Layer 4 of a small transformer language model trained on English Wikipedia (8 layers, counted from 0, width 64).
Take only the direct path to the model's output, skipping the later layers: a vector added to the residual stream pushes a token's score in proportion to its dot product with that token's output vector.

Output vectors of the tokens that the questions are about. A number n stands for n times 0.024.
" it": -23 -26 20 -20 34 10 -22 8 -26 5 16 -1 -3 7 19 3 -6 -14 3 -7 -5 0 14 4 -12 -7 41 -6 -8 3 0 12 12 -27 -23 -3 12 -15 23 0 -18 28 5 12 -1 -19 -10 20 -12 -9 -3 10 1 25 -9 -14 -13 19 -19 4 14 3 -11 9
"math": -16 -3 30 -14 -30 13 -6 -6 19 8 16 -13 10 -32 -35 -22 -25 -6 -15 44 -8 59 -2 31 -11 -6 34 -28 -1 11 17 -14 -17 12 29 7 -6 8 2 34 22 8 22 -16 -8 21 -12 -33 -17 -27 -3 48 -25 3 -22 -1 -30 -18 1 -14 7 -11 19 19
"ept": 5 -33 25 -10 23 7 29 -21 29 -31 -16 10 -34 1 22 -14 -15 -28 3 6 5 34 -18 37 5 21 -3 -42 21 -13 -12 -16 -40 7 21 16 15 -7 -31 25 14 -4 -24 11 -30 18 -17 16 -13 -26 22 2 17 -10 -9 -3 16 6 -17 -2 -23 8 36 28
"'s": -4 -31 -11 33 -7 -4 -32 15 2 15 13 11 12 0 0 3 9 -16 -6 27 2 8 -9 -11 17 -23 10 15 -26 27 1 -2 3 8 -16 1 12 8 8 -10 -23 1 -19 -12 5 9 -10 -7 19 15 6 9 -19 4 -8 -7 -8 -38 -24 13 35 -18 0 25
"ael": 18 -31 64 -20 20 -7 -5 16 32 -2 -5 -2 -53 3 27 -15 38 41 -33 20 13 10 -11 32 19 -56 -40 -41 -8 -6 -10 -6 -14 -32 34 -16 2 -29 6 -5 21 -11 21 -7 14 -5 38 -7 -2 -33 -26 0 -27 0 11 -20 -7 -37 18 45 -2 7 45 16
"ww": -22 5 61 21 5 11 -24 34 43 4 -14 61 -4 19 -2 -55 -34 -5 -15 56 42 -15 -42 -26 10 11 3 -38 -18 -17 26 6 21 -5 44 21 5 -95 -30 35 -40 1 1 -3 26 12 15 -23 -28 -14 -24 2 6 1 -40 13 -34 -19 20 -10 -5 43 28 -14
"day": 0 -9 55 9 -22 11 -33 38 -4 21 -52 11 -28 -7 -31 11 -44 6 -14 14 19 36 14 23 19 16 -7 -41 9 20 22 -7 -30 -26 7 -45 -14 12 16 -36 -13 33 -26 27 19 -7 -12 2 -11 -31 74 32 -37 -30 3 32 -23 -29 24 -19 -10 31 13 17
"ra": 25 7 -20 -20 0 2 26 28 -5 0 -6 3 21 21 -6 17 -9 -7 -4 -17 5 -3 1 16 14 -14 -4 -27 -36 -28 38 9 -9 -8 -8 -2 7 15 9 -15 1 -16 17 -22 7 24 6 13 10 6 10 -10 6 -24 -4 -10 -16 -16 -22 -3 -13 34 16 -9
"abeth": -9 -53 70 -3 -3 7 -48 11 -18 31 -28 -3 -19 19 -11 -30 -20 54 15 1 7 45 33 21 32 25 -23 -30 7 -13 -44 -6 -20 -32 66 -57 -1 -51 12 32 -25 -8 -22 -2 -32 38 32 -20 -12 -16 -22 21 -16 10 -9 -31 41 4 -20 10 -13 54 47 25
"ific": 11 -17 -10 4 25 8 -32 -18 2 -20 -12 15 -37 28 0 16 18 9 -16 20 -35 -19 14 8 -11 -10 12 -10 16 18 2 3 16 40 18 9 -10 49 -10 -16 23 -24 35 13 22 -5 -11 -18 -11 -23 -3 6 1 -10 -55 -14 -3 -42 -1 -5 -9 -7 55 9
"overnment": -22 6 7 -8 24 27 -16 25 29 19 1 29 9 4 6 -3 -3 2 -25 26 23 22 0 -1 13 -30 5 -22 -21 -6 -41 33 -50 20 -17 -17 -2 -10 7 -2 21 -12 58 44 -24 22 31 1 -28 -20 27 -12 -88 -14 -13 -26 14 5 -7 0 -29 -3 55 -42
".m": -41 32 30 -50 7 41 -16 18 -17 -12 -21 -21 -19 -7 19 -28 -33 1 -21 3 6 24 -2 -21 29 41 14 -23 -6 -4 25 -46 -22 11 31 10 -5 -32 -22 31 -9 6 -42 45 26 -4 15 7 -20 14 -12 10 -4 15 2 21 -14 -8 3 23 -24 39 20 -9
"ulture": 0 -50 6 -3 -9 11 -17 9 30 9 -23 0 15 -21 -3 -17 -1 -12 -19 16 -6 -11 28 8 -12 10 21 -4 40 2 -17 -8 17 17 20 -33 -1 -13 11 15 20 -1 20 35 -6 17 3 -7 -17 -54 14 -20 -33 11 -29 -44 30 -21 -3 23 -46 59 40 3
"esc": 16 -29 0 -24 -5 -11 -1 -24 -11 10 -1 14 5 -13 10 6 -31 3 -24 1 -27 12 -30 23 -14 12 45 -27 -12 15 -2 3 4 25 -8 -5 -17 -3 -10 32 52 -30 16 -5 9 1 3 -13 0 -14 11 19 0 6 -23 2 9 13 -15 12 -33 44 40 -9
"enge": -34 -13 30 -3 -26 -2 12 3 6 41 -43 29 8 -2 -29 -3 -6 54 -24 13 -10 26 -17 51 19 -19 34 -26 24 -12 -17 -6 20 5 14 -10 -15 19 14 -48 -2 4 10 41 30 -8 -2 -15 -11 -2 -41 18 -13 -28 5 -18 -17 -10 -6 -31 0 -8 57 -9
" in": -14 8 2 32 -10 30 -23 15 -11 0 11 17 -11 1 11 10 23 0 21 -15 -18 -20 -14 -9 -3 23 -6 4 -5 7 -6 11 7 3 -11 8 19 18 -10 -7 -8 3 -21 -18 9 -6 -1 -21 8 10 8 -11 -4 7 10 -7 4 10 -13 -19 1 -17 -22 9
"lev": 28 -33 13 -40 20 10 3 -8 35 11 -12 -22 -5 -10 3 1 -30 -10 4 13 -3 3 -23 -12 23 8 14 -25 13 -10 3 25 -9 1 -7 -14 28 -22 -31 -8 14 2 -35 35 18 9 14 13 -2 -42 -10 53 -15 10 -18 23 0 -1 12 -13 -11 13 39 -34
" Coordinates": -41 -19 2 11 15 27 -11 25 29 24 -45 24 18 -17 35 -26 9 7 -6 -7 34 -11 50 -21 -2 29 8 1 24 2 -9 -28 -38 -7 -27 -43 -9 -5 19 16 -3 5 14 28 2 4 22 -5 -28 -21 -2 47 7 -37 -42 16 -4 1 0 -6 -37 -12 34 -20
")\n\n": -3 19 23 15 -6 35 -12 -41 35 0 -1 22 5 -15 1 -17 31 15 -4 -34 16 -27 -3 -3 -19 26 39 1 -8 55 23 -4 -16 -1 11 -42 9 -15 6 -6 -21 9 -7 1 11 18 0 21 -12 -5 -46 3 -29 12 13 -19 -6 -15 10 -17 -1 -14 18 -34
"ip": 0 14 -3 4 -18 16 2 16 8 -18 11 -10 3 13 11 -10 -24 -19 0 15 9 -13 -15 4 9 8 11 -29 -9 -4 -18 -25 -18 17 13 -11 7 24 -13 9 16 -28 -2 8 -14 -17 -22 0 11 3 -14 -6 14 19 -18 26 7 1 0 -4 4 -27 36 38
"islative": 35 -20 31 17 -16 27 0 39 -1 1 -16 11 -10 16 -8 -6 39 -1 -32 -8 -21 40 17 3 5 -8 17 -4 11 -7 24 -36 -4 36 -11 -16 12 -12 9 -15 26 -3 16 3 -11 -7 -2 -3 -23 -10 17 1 -43 -24 -10 3 -10 -21 -18 -20 6 -8 38 -33
" =\n\n": -7 6 45 27 11 -7 14 -1 42 -64 -1 5 -6 6 15 -51 -15 9 -47 24 -23 34 38 -15 -4 0 38 16 4 40 -46 17 -21 29 19 10 16 -20 -5 -66 -5 -56 1 -14 -25 14 25 2 -4 3 -2 46 -11 13 33 -10 -58 -37 0 -15 -5 27 20 -6
"ects": -12 -35 0 2 5 15 -21 -9 38 1 28 50 -17 -10 0 -23 32 46 -11 -42 -45 47 27 22 3 -11 1 -19 18 -20 -2 2 -19 5 14 9 -20 -3 -17 -19 3 -11 32 17 46 12 -7 12 -23 -9 -6 -5 25 -22 -50 -36 -38 14 -12 12 -23 14 37 9
" Kingdom": -42 -34 -2 1 -3 -4 15 6 -7 39 -27 20 29 -9 7 6 -21 3 24 -29 14 1 18 -3 13 14 1 8 8 8 -4 -11 8 -11 9 0 -3 21 32 -26 6 15 17 -2 -13 5 8 -19 -24 -36 -21 20 -22 -21 7 4 17 -7 -3 15 -28 14 4 -1
"rated": 14 6 0 8 35 52 -20 2 17 -11 14 38 -34 17 -19 10 -38 0 12 -6 0 -2 26 19 35 15 11 -28 -19 7 -39 27 -16 15 -27 -46 -46 8 -5 -9 -20 18 -7 -10 -6 50 33 -14 -26 -26 13 4 25 -46 -54 -31 14 5 -27 2 18 30 38 -5
"===\n": 4 30 35 15 -22 -11 -41 -17 -5 -13 -17 8 13 -22 5 -6 10 -28 -15 13 -25 16 35 -14 8 1 64 0 -12 21 -38 -16 -30 11 31 14 -6 -5 -12 -4 -42 -4 17 -13 19 14 -3 58 -5 -11 4 24 -2 37 38 -32 -22 -31 -13 -8 -30 14 16 -2
" kg": -17 9 20 -16 -6 -12 -13 -24 16 22 -37 23 -7 -47 19 -11 24 2 -25 12 27 17 10 -20 22 15 32 1 22 -26 3 29 -6 20 -13 18 16 -20 11 -3 -17 -8 -26 2 -6 23 19 -39 -35 16 -24 11 -7 -6 -10 -9 -17 -9 34 3 4 -8 11 6

Each question shows what one neuron of this layer's MLP adds at an activation of 1. A number n stands for n times 0.011.

n201: -42 -13 18 13 6 17 -6 10 -12 13 -7 -40 -14 23 24 0 -12 7 8 19 -23 6 -27 -6 19 14 -1 -11 35 -14 28 9 -3 -3 3 2 -18 -1 -19 16 28 28 -24 19 -6 -25 16 -17 -3 -40 -12 0 3 26 -14 1 -19 12 16 -9 -7 17 -10 -4
Pushed up most: ".m"

n25: -31 5 -11 8 4 -2 7 -4 2 -10 -23 17 5 28 -6 -2 0 2 14 -19 4 13 18 -14 25 19 -17 12 15 -9 11 -9 -8 35 -8 7 -1 15 7 14 -2 -13 3 13 -29 18 -5 -25 -4 -18 1 -15 -7 -5 27 -13 -9 -6 -1 -22 -5 -7 -15 7
Pushed up most: " Kingdom"

n244: -14 13 7 -25 22 25 -4 -6 -10 5 17 -11 -13 20 26 7 8 -6 -4 -24 4 8 10 1 -21 25 2 5 7 2 -15 8 -4 4 -17 -20 -10 15 -7 -4 -32 18 -1 -34 8 3 2 8 12 5 2 -3 -18 13 -9 -9 34 -8 14 1 1 -16 1 -12
Pushed down most: "ww"

n119: 4 -5 1 -23 -5 -10 12 -1 -12 7 15 -11 12 15 -2 7 -20 1 -24 -13 -19 -1 7 -16 -12 -11 7 -23 -13 -19 21 2 21 8 -3 -11 -16 7 -15 14 17 12 -23 14 7 1 -18 -21 50 11 5 0 0 27 15 15 0 26 -6 -3 4 3 -1 13
Pushed up most: "esc"

n34: 18 2 2 12 -26 -17 33 1 6 -16 10 -14 4 12 -19 -5 -2 -9 -2 -7 4 -30 -14 13 13 -25 2 -39 -4 -4 8 14 0 6 12 -6 -18 9 24 -6 27 -11 15 -12 29 11 -30 8 27 -18 -20 21 7 -29 -5 -1 -16 34 -13 -11 21 20 27 -24
Which three tokens does it push up most, strongest first? "ra", "enge", "esc"

n231: 16 18 -3 -33 6 -12 6 -36 5 10 12 -6 5 -19 27 -7 2 16 -2 19 18 -5 3 -11 3 0 -19 -13 8 21 10 -11 -16 19 11 -5 3 -4 -10 -9 -8 -35 10 -23 -11 -5 24 25 6 10 -8 -2 -5 -24 31 26 -17 -14 -12 11 10 -6 -44 23
Which two tokens does it push up most, strongest first? " =\n\n", "ael"

n136: -8 4 -13 -5 8 -22 -10 28 14 8 -1 -6 -9 20 32 -10 27 -14 -31 12 20 21 24 -20 15 6 -15 -20 4 22 -17 -5 4 3 28 -15 -5 -10 -30 -17 26 -16 -13 -10 17 -10 -8 -18 10 -4 -2 -14 -2 -12 -1 5 -11 -3 8 -14 -4 -4 5 32
Pushed up most: "ael"

n145: -28 -10 5 -2 -21 5 17 0 -17 -6 1 15 -4 6 22 -16 -36 5 18 -21 -15 14 0 11 17 -9 -26 7 -7 -13 18 15 -40 -16 -11 14 7 -5 -6 -9 -8 20 35 -13 -8 13 -6 -9 -24 10 27 -5 19 13 -7 22 18 14 -10 15 -6 4 -11 22
Pushed down most: ")\n\n"

n175: -14 -4 -6 -12 -27 19 34 -20 7 13 24 12 -19 13 -9 -11 -23 -29 -5 7 0 22 -19 -19 -1 11 2 -21 21 11 -35 -2 -18 25 41 -20 -5 -20 -8 7 31 26 20 -9 -5 -12 7 2 7 -36 36 -11 25 -22 12 -9 16 18 1 -30 36 1 -33 12
Which three tokens does it push up most, strongest first? "ept", "math", "rated"

n248: 3 6 3 -5 12 -16 7 -6 10 11 3 -5 6 1 -16 13 -3 -28 -12 26 14 4 19 -1 -5 -11 -15 -33 -4 -1 4 14 -11 -5 0 -24 -8 13 -4 4 20 -11 -14 6 14 -10 -18 17 -4 14 2 -1 -4 -21 -26 -1 3 11 36 2 15 15 4 -8
Pushed up most: "day"

n49: -6 -9 12 -11 2 26 0 -3 12 20 -22 -18 -9 -16 -11 -19 -8 -24 -8 14 2 14 12 28 13 -3 5 -24 17 22 3 -5 -1 1 12 -25 0 -9 -8 -2 25 3 -5 -18 -4 -2 5 0 -4 8 9 7 -1 -9 -4 -17 -9 7 23 -5 -1 -1 5 -5
Pushed down most: " in"

n146: 15 -23 8 -3 23 3 -7 25 -23 1 -40 -15 12 -1 -20 13 -22 -8 19 -26 -14 19 -34 17 2 22 29 8 4 -5 8 -6 16 -15 -7 -7 4 -2 -18 0 21 20 15 -16 15 -10 12 -16 -7 -16 2 4 2 -5 -8 -15 -26 21 18 13 7 23 -1 -11
Pushed down most: " =\n\n"

n103: 7 9 -13 -25 -2 -14 -6 9 7 8 25 10 -12 -20 -5 -4 -3 -2 1 18 9 2 16 -2 -10 10 -22 8 16 24 10 -12 8 -2 -7 15 -22 23 6 -7 -27 -11 -19 -6 -15 -15 5 -5 -12 0 3 7 -7 10 3 -12 11 3 7 -16 4 13 24 28
Pushed up most: "day"

n3: 5 -14 -12 23 16 -3 -2 -22 -4 -1 8 2 -7 3 14 4 -24 19 -10 1 -9 10 43 -7 -14 12 -18 -30 3 1 -17 -2 18 -9 6 -13 0 13 0 -13 14 -14 -11 -5 23 -3 -12 -6 1 -18 0 13 -9 0 -5 8 9 -20 -10 9 30 11 -3 -1
Pushed up most: "ific"

n164: -5 -7 -7 -19 33 -3 -7 19 36 -22 -7 31 6 30 15 20 18 -16 11 0 -18 12 -27 -29 -4 38 12 30 -2 40 -8 2 -14 -4 -9 -31 -46 46 6 -21 9 28 -3 20 -4 1 -16 -4 4 7 -47 3 -41 22 21 8 -40 6 24 -28 -28 31 -29 -27
Which two tokens does it push up most, strongest first? ")\n\n", " =\n\n"

n142: -12 -17 -23 -15 -9 42 10 -21 32 30 0 5 -14 -26 -16 -23 -8 -4 -6 -16 3 18 -13 -4 -15 0 -1 -14 -3 -20 0 22 12 10 15 -10 11 32 -14 13 41 -6 8 28 8 -9 13 -20 16 -23 -5 -10 1 -6 20 -12 17 2 9 2 -30 2 2 13
Pushed down most: "===\n"

n130: -7 19 2 14 -34 34 16 -26 -2 5 14 -1 -3 5 6 -2 -19 9 12 -25 -6 5 7 -7 -6 11 -17 -19 -23 17 6 7 9 -13 7 16 -6 5 -23 -18 14 4 -20 8 8 10 -23 14 18 6 4 -3 -10 14 8 -22 -8 16 11 -8 -1 -24 7 -1
Which two tokens does it push up most, strongest first? ")\n\n", " in"

n216: 8 -2 8 -13 9 -3 10 -1 -1 -5 -5 7 14 16 -3 17 -5 24 20 -12 -18 7 19 -12 4 2 -22 15 -20 5 2 -3 37 -11 -8 5 -15 7 -10 18 -7 4 -10 -4 8 -5 -9 -7 -14 -2 8 -11 -33 14 -26 -11 -5 1 17 -12 3 -4 7 -11
Pushed up most: "ific"

n214: 0 -4 -11 8 30 13 -43 -18 -33 5 -15 26 26 0 -14 19 36 18 -4 22 27 -14 21 -28 -15 -4 67 -16 -6 -30 -6 11 5 -7 0 -34 14 -32 32 26 -16 -23 -2 20 1 -7 6 -14 12 8 14 -49 36 -13 7 -18 4 51 -26 38 36 -2 -93 -17
Pushed up most: " it"

n117: 0 -3 -34 4 -25 -14 5 -29 2 34 -9 15 2 7 10 -13 14 -15 9 -2 5 -6 -5 1 8 7 22 -20 12 -2 -6 -12 -6 5 -8 14 16 19 -5 9 2 -3 -12 -20 16 -4 -9 15 -10 -14 0 -66 21 23 13 28 20 -10 -30 2 3 7 -8 18
Pushed down most: " =\n\n"

n44: 20 11 -20 -25 3 25 5 6 1 9 -2 12 -16 -19 12 22 8 8 -2 23 6 -29 -12 -7 -22 1 14 -21 -3 12 23 9 21 2 -13 1 23 16 -16 1 -13 -26 6 -14 -2 -14 6 17 34 -1 -8 -10 -34 -17 -7 9 -2 27 1 14 -3 6 -47 15
Pushed down most: "abeth"

n83: -4 -6 17 5 -4 -10 -17 18 14 17 1 -1 10 -15 25 -9 25 5 10 -13 -2 -25 12 19 -27 2 -9 11 6 16 6 -14 -10 -16 -2 -6 13 2 45 14 -3 -25 -3 -9 5 -5 2 2 10 0 1 6 -5 1 4 1 4 17 -21 -11 -7 -21 -12 8
Pushed up most: " Coordinates"

n155: -19 22 3 12 3 -13 19 11 -13 16 20 9 -18 -22 0 -16 1 12 21 -11 6 8 -2 14 5 -18 -4 28 -8 -17 -14 -7 11 1 -18 -3 22 18 -2 -11 -23 -24 10 -6 -16 -5 4 9 53 11 -15 -10 -2 -16 1 12 -10 -1 -9 -6 -8 -21 26 -2
Pushed down most: "ulture"

n95: 12 -16 -24 -36 -41 3 -4 -1 23 -20 7 0 2 5 1 -17 3 20 17 -23 19 -3 -2 6 36 13 5 1 17 23 -4 15 0 -17 6 23 35 -16 -18 -7 -8 -9 -17 7 12 -9 25 21 -6 -22 -29 -1 -7 -22 -3 17 14 -4 13 -17 5 1 -5 2
Pushed up most: "lev"

n151: 2 1 8 11 -6 -3 2 10 -22 -15 15 4 -19 -4 -16 -4 38 -25 1 20 31 -39 0 -16 9 -19 23 -11 -9 14 -9 29 18 -4 -42 15 15 -1 -6 -6 -22 -29 35 0 24 -33 2 11 1 18 22 18 -35 -17 10 -1 15 2 -27 -19 4 -7 -14 39
Pushed up most: "'s"

n147: 12 -19 40 -12 -16 -4 -2 5 -11 1 -58 20 -3 -20 -1 -3 13 -25 25 6 20 6 15 -21 3 3 37 -3 31 -1 8 -7 10 16 -15 -5 1 -9 -25 0 -30 5 21 26 -8 -20 -9 1 -34 8 4 -11 -13 -7 -13 -16 31 -20 34 8 -5 60 -14 -30
Pushed up most: "ulture"

n46: 28 -9 13 10 -9 5 34 1 -4 -17 -10 -10 -13 9 -18 17 -10 11 11 -16 14 17 -20 1 2 2 -10 29 -4 27 -10 -15 -54 -19 -15 2 14 -18 -1 24 17 -8 -16 -16 -7 -13 9 13 0 -12 31 6 19 28 -13 5 -10 17 -23 8 -10 -13 9 8
Pushed up most: "ept"

n48: 15 1 -3 -19 21 1 19 9 -4 20 10 -9 5 -9 -12 -4 -38 -12 -11 8 -42 23 -11 12 -11 -3 -11 -23 -6 4 13 6 -13 -2 3 -7 13 10 -7 -9 15 3 14 -4 8 26 -11 -13 15 -15 -4 -6 2 -18 -4 13 -8 -2 6 -16 26 -2 39 -1
Pushed up most: "math"

n158: -27 5 -21 22 -26 5 -11 16 12 21 17 -18 -17 -2 -2 7 16 -15 6 8 4 -4 4 10 -11 -14 32 19 0 26 -12 16 -2 -16 11 1 13 51 32 6 -9 -25 -1 11 3 8 -10 -38 18 -18 -22 35 -7 30 17 -28 -6 3 -22 -31 -9 -17 -15 0
Pushed down most: "ww"